Layer 6 of a small transformer language model trained on English Wikipedia (9 layers, counted from 0, width 128). Numbers have three digits each and are written without spaces.
A neuron's activation on a vector x is GELU(weights . x), where the dot is the dot product.

Input weights of the MLP neurons that the questions are about. A number n stands for (n - 500) times 0.0019.
n6: 427290857500636358500370368464500265421284218336568603511473516381500689570532692458637659401631601512462649496323488458244419680434437496297473480528687189549419690509477632467587572407272635410576483521457594734254571492496627457418682708309462512737236386360775478455462383398540353488347463390458686743781419351516704403508414420619302459569409308222405357589540535711392521625353
n13: 420595515355404371226252269519698713441565528388552284507579573477535646543671449472598350305604386285311348624593423465827584488457478398489367519380488785508435635371565446527527669305372354350477572573686647556582656647354458652454277508526820589457353630682553521401393394519757545496593531472649550390657391583605554481431774484400492636504480265621520441408704455466271741481543
n42: 570722613548495477542658388537541409481739326453466495470386244481215244604650590155606331668867620613813443590505603303513533322396563333406683600363538491649356418618278670618528537331148495336766334467803632623423667646413477831500621069219680702478528365292319693472701619430182591459476523568553416472428633412509439181495656688556538552463347495538747389439422738664192557740370
n48: 435625396492508496446474532523440421473395437358306712330360618481434112651504566313496320638565568404350566423318434634805489559423736441493725440354144600614367480279293678620686463516481381485444404496460527537516316659451692604496389579544552523371650661430443388431597484722515504519803676449480839397661485504459538648673473468650334461595561581457355330637440496290512407341299
n49: 349468624493602248496402483650475312478483249631609704688377424438404565537429354515661365654694453515623614588684559302463377474500321507493547429504622456489518353259548504570345486500354409741635500310514321486496600523681536326638214493583591394445368685544428450265629444282525606325585417515526406579433503679362438511565493286547485467658588369784611481460571585354824419364470
n53: 577500493451531599597464490474623514572566363496477339264462445515808352459435581508391265387515635485340343563437415428542526405545642474539749525453421559474566446776353757496661334286724289403525646329651467460228451569504707442430607547507562645698315541328342290309579504581351511314601304469424548262621598416550493482678578412481496358405488756402332450500311324493590463679306
n86: 455492393617488312580518461597474296271604402546299758658407511469527636354345445287571526592424635245437431374408551831404530812538507271504521441392473641560402437628770592592550526661753519301660476599656588714469399330478473619409591429449595710568373212488402420504635570652388378621404375488570806587765374470533439485287538339523546681511500591376528316481466621615377554500590
n96: 522575354689515206339381497429535458556425365522421732463554529569338603434655476447600620343296407565552375610438538403392424530383566570562646412550374231608565418443407511511379465447610406609472511336441445683696655459454355821424631677625413485571596695034694497684382311547379539626445373522430644360325479489412681375696569530456332540543665565452569444540543634302603606436560
n99: 380639413508532481527372238474386459283475402519476515598475383393581580466331460657589663444508481337558665458339573434596568220424146574428442448600496242598410367587389298672531452473522470606300547306622588835574465213533405303527669522525638663496422311443410452575542515466619297562634345203291714481465281377389575373519405367443473400455676473658592586492459624548496661668769
n101: 357405370583454397262621551620655457383549298597358475244573375392493426507676281542660435488604602478466515515668592451521588401493646485348452453337455563658533393333545347837365529661724733671370654448405496539341662569370434462441404428299492545552540673507419568401448315736362687575418323569576368654439581558504474307552426633467392313686504370631648576441402398211702481321451
n128: 428428661560443829662556355421333283448438338342311585395541555533637512367518434599371482226584525408541474632386570702640311549563620623385468550668426544565442349404441382629522629496793533595579610603559562500302292545443387610555504361559397405510195529629645654609452683471392543549644168500519522377380736406461460432379544511387290688554596244411554349569504554425415437655440
n131: 497314497454326479581550510363588527383372633416345642574399725486440478373540643381411527397591610563364588525560417368500611486437621514613492429612596510414393662595665482648486401385371368772371536371569308628333528648432479569476532309440620378347541365658528592334565507750524331487750420597365576372653530808429438521535307403590437352345390333560599421375599739704599577579421
n161: 371546589461432481423285461258710534602366381508281638738594492411625383745485507572281639593419451673401531662605507425593653638543315280401567642643363600553427750395565488379286515492492308604515636481653454743720555679324442452542508538614448326507376465609591581546701382542651616367469650623704367447437526326474554424319709429462368259644824658598500393347394577534481298621302
n170: 629486766739543595670500468700587319458757425469528620573442486438619605559353549475557386533341663545298650247476612567461575422379603504497586617678714603558575653478552379629368537568439290659402590531471330634363468732537376464431496396605489476397605534444616651438384521696591550689570486560602394582458634446467671307397365543486538497476344417584514457414263504560639337269525
n171: 449504576330657386751378390508600539338455709297512362387630386572653479504623546661613461303687559544504371788512470378359445476416576220462358608496310242555484545846691480360311593365438448408535459667500660454464617364283437475369426547606248651493383369532453747555685589310559581454343528725524461358467538660411417512191304627671556307229542746290462475417449580330400684586582
n179: 408658560476386438627497460402623390544494315353500458430254559788463535413510503341604513279490336440435587309590777360363507531413462524405597545666527490582500613601638436571456620387571520417555552684544520416388534493435490476646665607475358387382572513399750634553568290593774461458550457336544414375633557569464589418430600380444440685697486503534493449672321377283544446490674
n189: 559414542308366428738597320414602554528543565448442470420542663630296551539554666366616476375416414402564620374468573393624472411700614528573621527653433615472434450423375500546264425446510545601537587549606378622351344572415344710305507571540554633565483469588810557555279511510565324648528521357575569390361302322632403411264539500295504465603280242433408529497514327680426328431665
n191: 337419492523667611489511455721383398538592735459415504452198467394360595455576514465353339528387714354604693605428536469423526385398597523450565671496336365812537485374635511436580606628449295699434539286493398475485599422376463617403558379628457380384595213436237363415601664773386587569689205566481300500550354415482589493444315562302489542526591391394457650634408389796447489666619
n200: 649584522477439533496546235399704407436764595725443436419448460411511473730436679485587572566541547452236489563419612583579259571352472387497289372443384342671657504473326578455519417500640357511493718434420212507537306420579727786636298601353699452524640581426380470591507433683496511387455566333556496602579368388732463518394334579669515392525639537593457254533734648568478381703549
n226: 564583622671488161492299461474556374345457480240366706479454428462508340531430391397384530263542500328375527592412558597600329360588397698609521729649426591644462638472540462354442188512463413420552540538768554485562271603515679413477547370667528389304701360531428639681607760367702430452754599563539647474722428373467595721435695457645699500368315572554524402432623383396531308556437
n238: 380550375532427581563290432423314561440327215453307723468511705374583307768485597439366534582590458547536559382484560648562523440488481508775846439492496465519512621332467316575488599146496224531504342473674445742345353682382613395410468431578374281551420593488504251674398349446412515511654399588659477311532748550386539477395574432636296595635767539456644275306401331599307469454632
n256: 435312404391508438434567395446446536511597364585587496345548504581340542419677504603140300365614420485496589529504605406733336425474556582374516237371269339507333538646569445474389486557364551485718389625650691809504478352496222485632527371444679588630597540674485523624633455727550607306522584496556311540474312377628529522361574640625603367504307309515512308438626546596448637608685
n330: 482588337481369533437479490376536446447647302370569368599375489251261469313217719500587558317630234378534496415336475693189426474872624538539660435489647441584489504481448671530504536424258541593561431485514582475481586576471459692618454572687565696431373552881584527577486579552547773486418526515447588537371553402450754413397533527341351429471691574433519329695359426424575545471584
n353: 356468543602666458225449562573531614431513456803640280493507465536313466331345344614416399271275332262347525486482657376503472467550551453541700638556486361475362338403503500633389462577354344475618467421314629355565612504216354415557276636646659635560503621647567500306510580592703573442334578559522637592584530703517461325393489570614450493430388507634429599631608617441719525598548
n367: 719587542600609271317561448431510333629424442511518534506579469390546408394368500667528473204472576609633631451450477460634629421362348625563496691486404518754503471592487627287482455424545437426623584546370493520425214772589612464114435541343434391533706556419399619538621511479562537561425434460579549406525553683336427420500595431454542585559626619486238680591359715541543560282774
n386: 560749452301441376609563392333517445797439661378594580628663612124311495702513450365577618294530342192553377491417674305488431838622554739694542538381222483560414509450377474526285597549780829448542351544356330281522368482462318559348388636628477648593542599645406345496553469483530500320566189397584384556411743368344375376483526344513688636581271257548523741392496395335390110380353
n401: 282539443467544482550408667252576351428614467414735386402600585289568463539466514692772330639518518493555313475600524646580578485353524511354720828569457436472394375403520285432396354599486365329594452611537636614544533559393472552493456545500474785653542468461581416504695536532217383514496638529424662764384426601590468640663404431493479478433541283352466551472427432670493794392584
n405: 512606754379685437623458438667693600367440541460561462434615484424384383264404447533780296558738500199736652361400303314781327200460542375500496404554351516461508247467290512396640801410558508611527673488628516431496218430350468508298512419591488405626504535440594446606544750492364619519448449488589327524301523395681650332504576488453456548461500318263583659292815663423424628500459
n449: 565707669486436738600523408402614637465348259452450407623349456600375500410566500447385510482428649692394458414445592405683449398576612486513493543510178486520681365554513379708715547436560606417497571548448541583363591507530730746256617503500579559471584524476571425544455437630490507570323575514405442582542777405490866649517697532363659542503471301570290507524493406416590448615613
n456: 421651339329322532632420631593461815363294436515500525523428402324577672441528375270493525373401443464519382507350653604646587496405451507628461549443622573486558222668730332371552667459251398566489326500448390528537478700355449530547613728497432504599436554632630357330575578554557528504452562530757540705496648561504308590555529571707299522572496485688286294605418227500482562683732
n500: 436487427544589564280574468661412605544419496211407354322508602491443405600425533571563617255685356362791413370296537641460346240599405548696761604521321788683466367297703409457296429575643449302647473793418556342373631518349496290594353567533558745472412543461406637641632557273686442591470419487346623419680622500517786326333526266582236517377459272330342345649424169764278379745337
n510: 488396581620551641569316526580429330334377366463399170575504593496405573496512710551675219530419488358600590463525516479549354409778539720465421354627388618476617500658458324697557778315329528577615428296735622646736488185156455458642534536543627569397516545340456719577455479411225603645697407441400488665450542560492516404236651675658361414520551646232449421698408217619336357444358

Each question shows a token from some text and the vector x that enters the MLP there. A number n stands for (n - 500) times 0.0059.

" set": 464480449563570542426667486273375631527688422455469311500609495607577461574439532533353737570404317583402499492534487630532514322715356627508676260418579355358416557526463529403475567609465673432458416623527463404508457547870501454608617495433518578413579331372624416450438579468427465493476571430594482399559320581615490517498501561563288509520382562498455598419444616388575566534671
The most active neuron and its activation: n256, at about 2

"form": 540488608534386478467656737409562615392618619452333454427546436692500445522472516503334650464434369581443505543621550581639558305711538689602559469320691326457329556459525566473475571589418572203373451657413500236502612462697550491582364318291551437679538458573512397471470616452405527511544648494662349612467311421645513441513600523646384316449458647567454578331558545392431459578574
Which two neurons fire most, strongest first? n256, n42

" pro": 563554639556574473505543549409449405497622580485269336668567553582460441655551385383554688389509497625500606518601443501564543413531412572387682341556714609396393696488420453313375696483469668454468334487451390519551388471728580461644473552518492360485518292489422411483492449446466336733472640466591530223609357476409467495582572475615513468431408514444616548409548566435416633362685
Which of these neurons fires most? n226

" Public": 338553430749510627560613692532441645481677447460423436591583553492595491446532312518395599509507473543500455707531489535413508439611454540429632464488508434536432596508486558431480653586582592555489376531274481343481485486667409370527460547427469561476525198473396507542213552417529292609591515619577309510585349737549518445714664527543359489641384532308444522347359675343424459441732
Which of these neurons fires most? n101

" 20": 513483566520641636400648687505628651493510456557457354632536565537582460540382317477428546495546526628541620508473436657369494472672427612389832377372594551424400532432553522427550488517424464563320520529502489475596552487627586352579434455505490462367468305519460399435384394238536488570400558577575477452559360581445318561498540517578381479579509536388455508459522606360434638522517
Which of these neurons fires most? n49

"ied": 506363496410655634426525637315490687468350708479466362471639394624457529399364320643409581464380226514453591576524511656513514427588299600478773316461602504490425560517562492371610530544577522621496529595287489411582500580717515445737544410464459527447586350418391520381250511521447516580588405513488457408549324529369541579585596519550402378684456669487403642525582477438512594423521
Which of these neurons fires most? n353

"EL": 399207626492443588410623572343507593532551672551455477643580416565609492425453406515420679493463586654386482509552524446446516419648448645474703411428741651504386649479334435431356590561504491584450495517434247389566674400734566304630678653418467416528470382522359432515261509417484393696519570597534324474494248636400448536550537512730364434481382549499454627438640670437618497478418
Which three neurons fire most, strongest first? n131, n49, n161

"l": 545533354654568588455359656257507523331482694516487479681548359687535246605280358442515563622383442545550556374703536735636441595634490763224385489431359549375486493423406562439449497735493621523530496506292427375544508658796295667423519418576497481472590457430444502634319562281460420572560494572601552499485257457545581414464501614613400375542425735500631540480536498544545501347557
Which two neurons fire most, strongest first? n226, n48

" qu": 535422635527533457623744572226509607441691428416262434596526483494444340546512400466377652584415314682406524500787622680629428389649453424389631441459680506470507627420599612441601513479389642562491560523502430464517532587592428644460511350477554441452520252271423313538379461236242321573584682561683409446522409458579467428512422522638534442530508634491451638502591566457392548458510
The most active neuron and its activation: n42, at about 3.9

" P": 542384496511490560548598676342510610574551460365369349617649518535586605435426395356347549614352430571420506507739438561511457401617452529389690318540525587266461545486302400365576670415569486536442388544380362376351457485690552445534607671455462506526356329496499515512499517355404365714627515531546552428722242514540533552503643476525485627574394843444543618470581664461533549582425
Which two neurons fire most, strongest first? n53, n86

" liter": 465456554630588478426704689240602517406583660306493354585549516462522477461464240411428566622339545615521639609733509648709541357718487656331507397227531476364602600573444635423367663512386506515532455688437382472555492442592507373463603608447449497546643199306513478586379434280428424653553491471553464518361456598713522482568532514776421397548462583463355547468507557361518496498538
Which of these neurons fires most? n510

"h": 624409413552666534460650708308469590440476636599415376701553312484431395482391440420347385539516560466526596502635388618670609461687719522463668578377454420418410525475460496437635595591539466438356403603368403465362567513739519482462634469534482420352570435444383509635413712547404396641636571541412721492384212413457602505568529507536386402475496620553544485430483512426574698263559
Which of these neurons fires most? n48

" own": 520388623668445535465688605425607721496624541472486448508551395498640400523522570477321790483503314698451585535613605452524511471692512584432698439392446384575366506570495527421580639473451631351454449488371410309617531440696476375607432383395537531587574387508536492465425538605318408494402582512555303471575397529634439464497593517524274401434359591484552500411532537520476496406535
Which two neurons fire most, strongest first? n256, n42

" may": 513509659746567328545738666377380547366570481554449290587387418578597384574439424600429651659410392657287501558615594662534466485652460328571605372594620418457442602423585545436545515414444478520486330473358445551480509604678533622606342485479508453516511252489446177566388605518439510719524655571663284518450340372553411454519541498570318498377489510529399670411533616527380574506569
Which of these neurons fires most? n200

" more": 554463669459556436627665672359524692422615611313548298593583549460588390458530443530500733465497351685405498594599677556384488358661394472616627556394542517549483538657477579334477624466416539389525472513483565313589545438568386468735478474561482591418529338463450553544288599355471374684553496590284431430515420460535438483428543438672278468377479540457390562457654505484385626394523
Which of these neurons fires most? n171

",": 560425640671516576467485511351492591449716594552572294546475499507586529479453402513476700551440457641445508435570442538647390493700487549525731473514523722268489538469501437459460569459373498576434368678416535336558488424719581509528670322550403493485469372348634471526344465340410423724596590534586452414490368400469577587513492491476330458551494428507426461412485594350476657445591
Which three neurons fire most, strongest first? n170, n189, n449

"at": 564525486541512584625355581282702716430475682516422196591739471674552363315344498419615490547576482554456474590433524632585480533547476454236544303343629467406618614426470612266473789505496491464353534555408461417514653487730493519536594583666527395675465453408416428390292523475369297803445458537576350285676365602537640523534582452589321463615474526433377576411529672417399526469674
Which of these neurons fires most? n405

" object": 497572504538640551566563495458520699432539527501452402648573512578634432427400400495508761654403483639449430563526523570557558339622472594352693264406632523495381478364397467415461712614364666372433340579352471381668527448700526347606542583372536496554562482522600438504193538520469292650487555440501488497490318465460563495504493450549341394668390560437390566326524601462474523463715
Which of these neurons fires most? n99

"m": 522327430523666504480461734291503596428561427485392485733668308564462357439560368305482574657454485591567517474696469522712479426788320625303542397413424419325358644517574504367554587533600579427367439512373533460455603466548429519656635495431570465526477244475563550531322433355505487686740607553729586452542364346589585479585572482626463424522603746507578443412517509433386518309332
Which three neurons fire most, strongest first? n161, n510, n226

" us": 382506533493629593621594592454539678465621685338553402596623338487495375393402480573524623557570498709285613642583577542493535472710503435316620448421573593451482613557490554299380769384274601524328492491386335324638594476597570468696502559478538529565420353514530398495232482595568299639511604478446366401484318565461488491510526442529324445646397551447431757386344729508435485366552
The most active neuron and its activation: n171, at about 1

" indic": 403586535598548510490640514263552486437506539379401401696648547536455310464410363556464706548462615630386525504457528573508423341664454572281580357324653734469441568511485587404394675478446619541360298592299589509604324478677596451603551563263481492513538445499469353524276585400418460620351519594590199559511438536618630457588474584535408484654557598582558484376588551404555557431701
The most active neuron and its activation: n101, at about 1.2

" including": 445387587578503580508573462350478460497552535488507456442486648508560487501459398493340785449508356566380471500585508595458456423736449583472780491477652431519431632599441545457446615454472660590571456541423413376594489421748561437592649313507408505455479414472543319420395508427528401621535574483667306448555300557518526529536514491570340492572506427475343473453478450505528619425609
Which of these neurons fires most? n179

" popular": 550562633657451573526554636407476553389613531378500342656488528408609427437424425555442615378518464581518551505646648587533436311798425696351653335367584611533417563484534516531459668476383652541509393479449507441606487428669471328529527455511528513460560342430476499385370474477355470703415653524469368426505253531586529419591574508655270394610519583436334538432559640440528450447643
Which three neurons fire most, strongest first? n510, n330, n99

"ending": 630441652521587535561706621334604584457507504396501436495572473591552567435452442566374803456542425543379401491523390549563495421735527679410732291371652496516423451471478469280523657424531603486446470526375383366469485504667482424638637388491507473705540484569435509451411551406363319549477542438539440451628435498578513465610661431467273475509354542455452511402522517432518581472613
Which of these neurons fires most? n53

" and": 534393507589509520488638513306541501462622547473523401636519507618564525501516453406458806530539430504288463467701552593543559502670504492502726526634531439310419578588497343454457537437442620607499379627438440290558477414665593453565565358494433502520596334478607327516306493489497459633591520456595312465499383507533498531511495527612239510541532508510478373374422526437475654490490
Which two neurons fire most, strongest first? n179, n238

"B": 483400570479532752443648504345451542486578522615552355574586388605686467372388477450470645550388507698510413529648374600431503492662549562435784483509617698406406551560452439407534582530591393555403550530408367380492684389707527372651668674505463352538420425474435472486195518323352318630487539581564394448579255496351592591557499401675399412547404522453453614432540583421620483381458
The most active neuron and its activation: n53, at about 1.4

" mod": 595575500501333605440699574372518478453597638400481369550565530465472375526302390384361608669300264763438722566722596639593584465659399460461510251387747571541547547445536651342522605474319617552413515516489537357678549511598436298550491476446543563519584256394512299405271456408462256680462709466689451408600380542716622504460444489638506415576414645460406600539508577435443567365594
Which of these neurons fires most? n161

"P": 590241510501535651536746511351479613462554474404371420691449525604590530365498459351339515656416461720336526559649416566530532504687462459378657476541475578337387516651369375346460630409568657425492511514417473320385575581788282392555649535476546587511315349435481433452529482374461448660644578582606419539549288424729489647458630416540433520570377749446583574449464622418434586495476
Which two neurons fire most, strongest first? n53, n86

" or": 467433529607542445508528522332457484428501573520492454544646457637471522452512403349524882489483430522310501530609478627674602504658385514489700343663657484332410580559498468438532556475476619548466374600348389322472448425616558525595572330444557543530546232484572407520288540450391414719617403439662425460434448519546501506471443537619353531545524480474570438343538600450417645482507
Which three neurons fire most, strongest first? n131, n86, n238

" the": 650491610600534570371489580376411703509574477354575584593515466485579535415446455375393854527585447569405426498570351560529475529613526524341727448427573505452436584373371536427496591554595606497478389633399489380383467500675534397512441450505476501508462338524437433514256566446448333701543592498665483507517278561543556539563667453600302483585378406405391502401582584553443618478577
Which two neurons fire most, strongest first? n6, n500

" f": 561586532499424428550708652325500422393544443505385296687551496519405461556409325394436621483379428759503572683609494569557462435519474555338651424469691396420377611574530472292613529508550724403510502558467409303542531361675512604580471424418644444497474421385375454401539473254312445690561647477591429435642362446504589546405568574648413489491571661398591539381699538463485546495575
The most active neuron and its activation: n42, at about 2.3

" W": 565371517535512481492725694341494777443587518453427346610483395489510433549446478438467471582414460503473496495639362459442585450642534665333736599445457452415488682660525517463648751431530665523424567311414477473425428431542515558529521542522472357290438315490383445606315562383433282594576647422501425500632299560454530430467551515471476529690461807607434536427430556394493619501490
Which of these neurons fires most? n510

" to": 487423605670543437530574612401446675395582405613349364605272452593523423566545468459422790554463426660317511641636512693559485497695423572593648490586665359496439652386406463471624576503470573592520437524442350421415584538658570579630424503487527457501452269412486302577221571476460441745572490460597367327573436463573372495621450366424269512448460516513556573502519583406351590391474
Which three neurons fire most, strongest first? n238, n131, n96

"ah": 666500522441657623487485662217492610525537591577378329596706381521597431351400406432327435499549506407569567488485562713745615455698628595375639376357663581353474546544375581359628649544523560556320403491418334366543493498695512388593595538516574564511573431335453292693390609469330341678510583523538455541482385438503693533416427447605349284500483554376329523477564634496433584411544
Which three neurons fire most, strongest first? n405, n53, n48

"erm": 552429455455460488409585712187482533469416629433505484658631369678461401481493277508400611698465314640409601430656565511753480506675482654305595348346580580432407528569336596410495629711608437501342482474331478401506612513625349449610548546415602455568563228388531278582495466505413417709566662560669425483397394508559546536594496617624338296529492682505367604431563449378527610532470
Which of these neurons fires most? n161

"he": 659329586471522548402624494387468519583567577510438402831462360519395577411406482488437511479381672489365437448618425611580541484654532540498791562512652456374388458447579513554560617577448528520370544612450500372460596531592597569555517554513418436337657316403328302443250685457427391702541607618563471450427222518511441502531565600393464400531449545514354621515372587456582593507571
Which of these neurons fires most? n191

" can": 539469603571624372589696568370477585341504535584366379596461497570448485512481557529328708625393347671328445565638571647551383483698467466579639381511609470444451693382514517444482528404378572500460373558331408498530563540632501595548444598475555432503415275399538100509293586520387456746544528604702351476525397482620435467583535463530262511363459577532409649425559678474439486460575
The most active neuron and its activation: n238, at about 1.8

"\n": 638517510637482589511656518358540616409688482429443427562574507573600496508452450524399580568424370661447496523681371574469465424622456577401737389403596594406384541548489481471428561553506603463458298455507411326652611397670661411532551550453360552469528134429479377516281539455488470556578495540692500528518439486476505521541505492546266571584452466452533508480590657484410639452428
Which of these neurons fires most? n86

" nearby": 697542595595616574505634544388535623400304416405484468492473540390608463416428417522439620384494365585527527471543445647524501471640564642440790501343559491554469551483519463475401643556683610447545331565482492449523446450618562318592485442400499569480443408501543465569218488517467357638438527463570497450560338541497534422518578522567328469542438545394373435369552532512509571520661
Which three neurons fire most, strongest first? n500, n238, n6

" influ": 627517554640387521513663529343308508372563638425340406700525605506564388452411334584613545425572316618405463481567648607600348283774356623334553424478689616640441543465513591398449599560504643444420383474544458492557459553692547369649547474424521421479618331390535549501342554436683300662460569388621318404546366670594518522547510519585418278566364650286546512411503546582536561431696
Which of these neurons fires most? n226